Layer 5 of a small transformer language model trained on English Wikipedia (13 layers, counted from 0, width 96).
A neuron's activation on a vector x is squared ReLU(weights . x), where the dot is the dot product.
The model reads these tokens: "round" " Li" "n" "k" " C" "el" "est" "ial" " Na" "vi" "g" "ation" " Tra" "in"

The vector x that enters this layer's MLP at each token. A number n stands for (n - 500) times 0.013.
0 "round": 351,648,558,418,438,475,558,433,435,424,535,445,530,479,284,481,577,544,496,489,413,523,201,548,443,561,515,480,581,526,532,567,511,547,495,467,620,466,429,539,510,370,452,491,552,480,441,435,408,499,569,538,555,507,622,549,398,665,605,472,425,532,559,543,458,448,508,481,562,535,436,522,511,526,502,357,471,423,499,515,383,486,420,485,529,461,652,415,447,390,440,404,570,370,428,418
1 " Li": 358,456,444,450,446,509,524,425,472,491,433,464,725,464,477,524,530,568,488,377,401,583,399,504,528,461,467,586,589,502,436,593,528,565,565,464,485,484,472,532,465,578,398,525,571,445,488,428,485,473,580,400,632,487,511,537,433,627,611,404,558,447,510,435,412,419,328,445,677,586,502,538,530,504,278,408,483,462,472,676,578,504,428,483,586,495,557,547,507,349,532,507,500,450,474,332
2 "n": 394,578,543,453,333,580,521,689,511,424,448,559,644,466,600,529,607,534,606,501,440,502,202,535,481,472,456,433,542,402,491,510,594,526,449,541,463,383,438,467,431,513,508,499,516,485,551,530,483,582,581,594,524,549,515,504,367,653,595,370,513,406,404,457,413,469,482,499,631,490,494,467,452,529,395,510,487,586,484,486,516,391,462,479,451,513,519,650,478,430,388,544,438,497,506,337
3 "k": 448,612,467,390,398,488,493,460,531,528,357,618,545,455,470,535,533,503,506,556,527,514,116,506,498,578,558,470,556,427,555,526,426,502,523,484,572,402,464,436,565,396,466,519,541,503,488,400,513,539,470,573,498,584,602,475,392,676,557,469,529,543,469,405,398,462,525,464,629,399,397,485,422,533,526,496,528,405,531,426,502,536,466,513,487,437,593,442,418,550,501,530,349,509,502,295
4 " C": 353,641,431,444,480,540,552,441,577,451,368,465,584,492,369,649,471,575,540,456,451,422,410,491,571,482,433,633,659,416,535,545,461,453,437,472,501,480,493,458,506,434,438,453,574,509,470,361,462,509,514,549,488,542,583,410,511,899,549,446,487,462,469,454,525,484,453,515,567,469,436,639,447,542,427,462,469,482,468,571,529,503,548,551,621,454,471,456,428,430,529,402,454,480,463,400
5 "el": 441,546,536,510,566,466,548,471,689,400,328,545,598,500,535,487,470,583,508,490,445,385,299,484,531,526,459,508,608,475,553,550,468,447,539,478,476,422,458,434,502,542,395,492,674,325,533,559,518,416,410,636,487,511,437,435,400,683,618,513,387,406,510,444,414,578,561,494,542,608,547,451,525,471,483,599,487,551,429,610,558,652,570,473,595,485,551,550,471,495,501,397,424,442,631,427
6 "est": 401,571,511,500,474,531,533,513,444,570,455,519,593,452,394,561,567,492,538,565,416,421,171,546,613,491,498,490,565,547,470,616,414,560,488,402,405,484,451,562,536,473,578,531,594,519,524,418,478,380,587,696,511,513,524,469,534,703,503,578,371,563,555,397,451,600,467,536,355,456,484,447,481,563,480,431,496,435,506,500,511,565,393,484,638,451,500,419,539,406,485,415,411,479,540,387
7 "ial": 540,566,456,440,473,494,595,544,454,574,457,443,501,472,379,437,553,473,551,509,472,446,41,625,455,537,520,501,624,423,495,520,473,522,494,476,519,481,523,560,592,504,447,510,535,437,641,474,472,532,520,602,519,460,460,514,417,692,559,484,523,513,478,342,548,474,574,456,584,503,459,485,434,470,548,580,612,407,482,472,453,570,475,548,518,343,504,445,457,437,488,424,426,499,522,424
8 " Na": 420,513,488,420,398,638,507,539,557,481,368,395,577,366,541,493,574,544,567,346,530,397,256,488,459,445,499,465,574,496,614,546,522,510,488,402,565,479,479,452,513,540,497,594,556,524,503,518,484,585,462,427,574,448,413,540,400,660,476,582,568,449,530,435,551,439,409,480,616,499,462,683,416,582,302,555,503,476,505,630,520,565,448,593,600,506,491,524,419,523,466,416,467,351,554,407
9 "vi": 486,516,453,378,336,579,473,489,494,314,568,492,616,426,534,557,595,498,564,432,416,353,364,479,532,388,465,390,502,461,558,474,514,602,484,474,477,460,457,560,546,625,398,593,386,450,517,495,426,558,426,419,513,558,592,486,370,584,492,391,585,335,527,524,437,519,477,421,536,472,540,655,491,547,367,458,530,580,482,629,513,525,421,465,599,576,540,500,558,556,494,471,388,373,481,319
10 "g": 508,626,385,459,360,474,514,470,450,568,469,496,623,436,510,571,532,576,522,454,517,547,198,509,524,519,495,411,567,328,462,452,536,507,433,526,575,445,456,478,600,572,466,599,405,586,495,493,349,523,467,436,593,576,533,577,435,671,530,513,645,544,549,430,516,462,548,522,412,453,488,586,495,612,437,443,603,444,459,564,502,509,419,436,486,609,533,463,511,591,416,437,420,371,549,332
11 "ation": 541,540,438,375,550,463,588,422,323,499,588,381,531,449,286,562,575,552,487,534,575,492,244,589,489,592,454,433,522,362,380,499,386,657,530,527,514,626,458,595,526,519,466,504,466,471,610,472,426,496,499,545,492,452,544,591,419,650,504,448,549,493,560,436,532,532,538,556,557,495,443,530,490,511,546,512,530,487,487,431,395,618,464,582,444,396,563,439,515,472,498,484,375,427,564,314
12 " Tra": 399,449,467,487,479,566,622,535,564,474,600,292,650,361,420,598,558,551,509,473,546,523,377,531,476,447,483,510,564,504,541,559,459,539,529,336,531,626,459,585,412,556,500,569,503,457,511,555,558,493,534,548,421,468,367,520,400,671,596,640,526,403,582,447,522,387,529,461,713,495,462,610,492,539,495,484,587,501,491,494,498,517,372,692,580,483,539,496,526,503,389,460,443,427,590,434
13 "in": 467,435,535,420,400,537,501,470,608,446,636,484,588,444,500,500,543,471,511,576,488,528,128,586,432,481,467,413,502,458,484,388,614,580,523,479,559,413,498,509,476,562,592,471,460,545,616,608,386,453,609,511,508,430,474,603,394,541,593,475,423,551,530,428,450,521,453,549,541,450,455,519,641,578,481,504,618,493,443,529,501,393,432,455,640,420,460,464,506,501,343,416,421,558,510,381

Each question shows the input weights of one neuron of the MLP. A number n stands for (n - 500) times 0.0018.

n152: 458,349,461,645,466,460,515,639,508,434,404,517,494,565,593,560,604,345,612,525,684,437,567,406,557,484,411,591,258,492,368,437,512,421,430,630,468,337,411,715,492,579,601,469,484,452,445,574,428,645,591,485,541,518,451,510,512,281,480,404,506,497,276,579,477,564,487,394,513,452,486,521,538,463,641,374,491,497,329,430,680,365,503,494,444,664,411,572,464,538,449,489,517,655,713,497
On which token does it fire most, and how strongly? 2 "n", at about 2.6

n117: 402,631,585,409,432,557,350,510,463,490,403,623,446,570,342,534,500,265,414,525,525,580,549,441,464,394,585,437,475,414,387,450,517,555,301,586,504,559,519,377,590,719,394,503,551,473,427,545,491,523,497,427,603,506,677,482,818,428,386,562,541,423,436,512,772,491,603,589,373,563,519,673,427,406,494,612,628,430,408,548,538,454,834,595,345,751,392,467,614,612,436,379,618,625,586,497
Which token does this neuron like most? 10 "g"

n21: 607,407,650,312,320,589,447,497,465,463,408,626,514,541,560,327,560,460,610,285,689,583,445,383,407,546,514,438,469,564,566,394,394,431,620,479,478,446,530,609,586,489,630,557,576,305,397,469,503,638,506,464,482,516,546,561,572,394,585,617,538,458,456,508,717,459,503,489,513,462,401,645,503,436,443,636,442,472,569,575,572,525,575,586,353,540,419,534,459,435,612,298,622,599,423,486
Which token does this neuron like most? 8 " Na"

n290: 543,455,389,586,425,510,538,489,476,400,628,466,472,590,598,665,696,579,504,272,686,517,678,366,536,369,518,643,452,598,404,305,438,489,493,393,684,281,381,255,557,486,721,346,387,490,446,407,292,563,362,469,477,304,469,412,416,285,295,771,440,436,340,463,461,307,624,504,643,497,574,540,303,554,500,408,320,444,453,429,677,608,520,435,446,558,446,637,691,424,443,346,543,647,592,608
Which token does this neuron like most? 8 " Na"

n241: 469,513,635,562,541,536,490,373,531,600,431,511,554,673,378,509,521,342,519,402,516,469,618,507,267,547,320,506,460,541,517,352,450,369,705,476,489,463,307,570,362,488,547,607,668,524,340,536,442,509,559,138,456,365,456,518,477,293,679,438,554,551,332,650,532,462,442,484,521,642,538,509,424,126,506,455,560,411,470,500,710,484,432,503,509,570,444,599,459,562,732,648,686,610,537,591
On which token does it fire most, and how strongly? 1 " Li", at about 1.9

n334: 308,527,615,597,556,527,517,443,370,542,425,626,449,701,572,379,548,589,437,494,457,272,548,356,318,677,223,454,475,627,540,572,263,555,543,447,407,518,446,380,602,583,538,249,374,391,438,481,575,401,548,289,371,399,497,374,688,374,513,322,476,526,530,473,513,453,672,566,304,516,595,343,460,458,544,548,514,563,480,474,571,626,721,503,571,415,422,449,538,494,606,332,584,478,521,434
On which token does it fire most, and how strongly? 5 "el", at about 3.8

n2: 450,575,662,368,439,427,482,431,588,546,639,497,350,621,450,450,729,569,548,525,655,489,505,463,382,583,436,500,301,563,373,468,515,313,576,493,481,538,368,468,553,497,450,497,337,422,534,566,654,513,368,562,521,417,450,503,620,466,546,604,391,603,449,441,486,348,613,390,482,371,390,371,606,571,576,500,324,268,561,275,442,425,433,418,373,489,444,433,581,489,503,513,549,739,508,472
Which token does this neuron like most? 3 "k"

n188: 514,595,535,516,467,433,579,483,415,579,374,635,436,545,384,418,472,453,561,385,500,394,531,343,580,487,447,624,456,673,272,358,510,388,494,478,533,531,407,460,561,450,414,341,454,509,352,677,595,569,563,556,559,497,588,199,490,359,405,633,308,500,544,421,519,299,491,218,352,448,439,503,412,504,680,345,432,474,723,435,401,539,558,782,549,423,383,588,447,585,432,290,470,559,643,367
On which three tokens does it fire most, strongest first? 6 "est", 3 "k", 4 " C"

n76: 511,380,533,331,448,518,500,494,362,375,470,474,552,457,500,509,618,407,512,429,614,539,576,413,493,395,465,445,497,494,535,308,586,517,562,703,517,365,595,516,590,437,418,643,608,330,149,425,696,445,557,385,506,442,599,440,577,435,575,500,451,317,309,689,568,573,479,586,347,540,657,579,440,470,552,670,497,592,443,515,357,579,771,586,511,704,471,491,367,404,438,515,595,667,512,506
Which token does this neuron like most? 9 "vi"

n19: 566,508,486,525,640,436,523,541,333,595,370,651,314,525,470,277,516,271,493,457,563,229,558,570,355,465,493,397,285,503,351,350,274,473,263,391,528,597,482,563,628,663,401,465,625,343,492,558,442,487,298,477,371,429,406,444,459,381,445,492,397,374,327,588,579,532,674,489,384,433,632,823,496,418,610,582,595,407,404,579,513,522,556,655,191,534,332,459,576,430,663,317,467,612,559,581
Which token does this neuron like most? 7 "ial"

n342: 397,281,563,623,397,481,525,691,526,691,414,573,399,376,576,288,420,484,436,366,595,711,529,322,455,290,245,566,188,460,483,500,563,653,484,562,530,415,403,400,459,539,553,414,509,353,408,585,519,584,765,460,478,304,366,484,629,487,415,435,343,571,296,440,658,360,427,490,407,336,627,538,336,382,547,544,370,430,666,628,506,548,647,490,542,526,465,484,362,372,554,592,606,423,519,563
Which token does this neuron like most? 8 " Na"

n221: 512,631,537,472,606,412,692,464,513,637,625,579,479,413,557,507,568,426,638,435,571,584,592,425,384,214,553,435,375,487,511,457,314,582,596,570,504,640,270,564,562,583,462,169,500,448,319,542,307,620,459,199,621,487,591,628,432,340,482,607,375,420,554,419,438,606,402,555,455,347,428,418,390,269,510,497,500,497,318,375,788,419,725,571,453,394,496,513,522,423,524,666,549,464,732,534
Which token does this neuron like most? 11 "ation"

n345: 584,422,569,461,458,539,541,443,332,526,503,611,490,482,427,600,458,540,506,433,528,652,509,420,633,403,273,385,467,556,330,446,470,427,521,438,500,367,363,584,569,562,588,491,548,491,301,490,406,551,625,339,438,632,696,544,662,483,458,705,636,577,429,524,413,253,692,338,574,276,704,369,540,370,441,689,383,526,625,564,604,435,770,625,618,669,522,551,471,516,539,436,412,659,528,509
Which token does this neuron like most? 10 "g"

n330: 514,610,423,579,536,386,531,575,374,606,500,555,419,466,363,557,705,494,503,442,510,412,621,381,471,630,677,451,320,518,402,518,248,412,653,355,570,453,555,489,500,619,410,641,466,448,532,596,753,471,602,323,335,448,601,584,668,530,252,809,386,670,752,564,406,410,571,361,506,578,481,571,352,400,488,468,287,497,497,441,599,695,427,483,395,640,416,521,554,478,435,568,583,534,428,596
Which token does this neuron like most? 12 " Tra"

n17: 566,508,467,512,416,464,504,639,298,412,333,595,413,504,418,533,632,390,613,647,588,452,525,341,381,367,558,493,350,647,256,304,523,439,457,634,778,412,523,696,568,485,503,474,635,400,368,492,514,456,512,504,190,461,555,448,563,435,496,876,291,565,127,507,337,384,511,195,340,519,564,482,461,459,686,428,697,440,356,394,479,639,398,722,548,391,500,629,282,287,580,614,558,496,544,526
Which token does this neuron like most? 7 "ial"

n286: 308,486,402,500,608,396,362,527,625,457,386,519,481,596,430,368,567,569,522,452,469,353,641,503,496,610,507,630,489,548,450,344,393,326,463,514,445,438,574,525,412,509,595,455,312,396,254,565,488,422,441,472,461,403,547,411,670,555,497,703,527,422,317,597,474,184,684,305,539,550,535,524,416,588,464,600,475,461,444,452,587,323,500,593,407,682,312,515,532,503,740,262,553,500,689,579
Which token does this neuron like most? 4 " C"

n275: 509,444,570,356,637,445,497,444,438,582,592,570,426,468,325,473,439,333,480,550,376,443,544,429,546,505,346,571,419,578,294,474,395,508,524,487,543,621,492,328,605,451,563,377,443,425,550,456,473,416,456,467,465,462,683,512,529,403,332,494,460,518,388,526,536,422,565,525,420,663,598,505,370,475,453,546,514,449,490,357,429,593,600,709,589,517,503,478,526,542,372,397,482,526,534,468
Which token does this neuron like most? 11 "ation"

n239: 476,638,431,616,316,452,539,528,438,510,391,496,627,705,486,480,507,419,694,560,543,581,532,456,677,339,514,410,443,450,294,273,396,442,629,760,519,458,447,473,614,532,695,573,275,462,181,595,430,575,515,324,540,535,641,612,382,300,476,577,625,530,507,516,537,424,465,316,339,509,480,443,508,460,631,738,522,356,538,399,652,462,455,310,440,658,579,497,685,523,493,484,648,461,400,546
On which token does it fire most, and how strongly? 10 "g", at about 13

n256: 676,582,491,411,462,405,560,556,442,497,346,399,544,651,548,354,636,503,653,351,653,685,557,439,296,512,387,413,404,526,331,348,425,439,590,463,468,464,279,629,453,585,635,494,326,423,469,735,417,679,669,425,437,559,622,341,542,322,398,486,567,437,322,591,465,469,551,509,454,473,696,571,685,545,520,631,538,572,561,503,381,478,623,629,404,524,522,473,661,390,538,408,516,475,596,506
On which three tokens does it fire most, strongest first? 9 "vi", 11 "ation", 2 "n"

n247: 415,515,592,563,446,480,334,540,372,679,490,670,524,699,585,473,481,500,634,294,682,637,461,254,295,443,489,426,441,478,561,387,353,414,434,677,574,577,438,433,549,557,583,667,458,425,443,307,425,654,593,417,417,549,530,500,707,441,563,674,394,486,656,539,420,497,658,455,589,559,627,326,175,409,522,697,301,328,650,268,532,500,655,536,463,656,334,477,541,685,385,637,602,516,487,622
Which token does this neuron like most? 3 "k"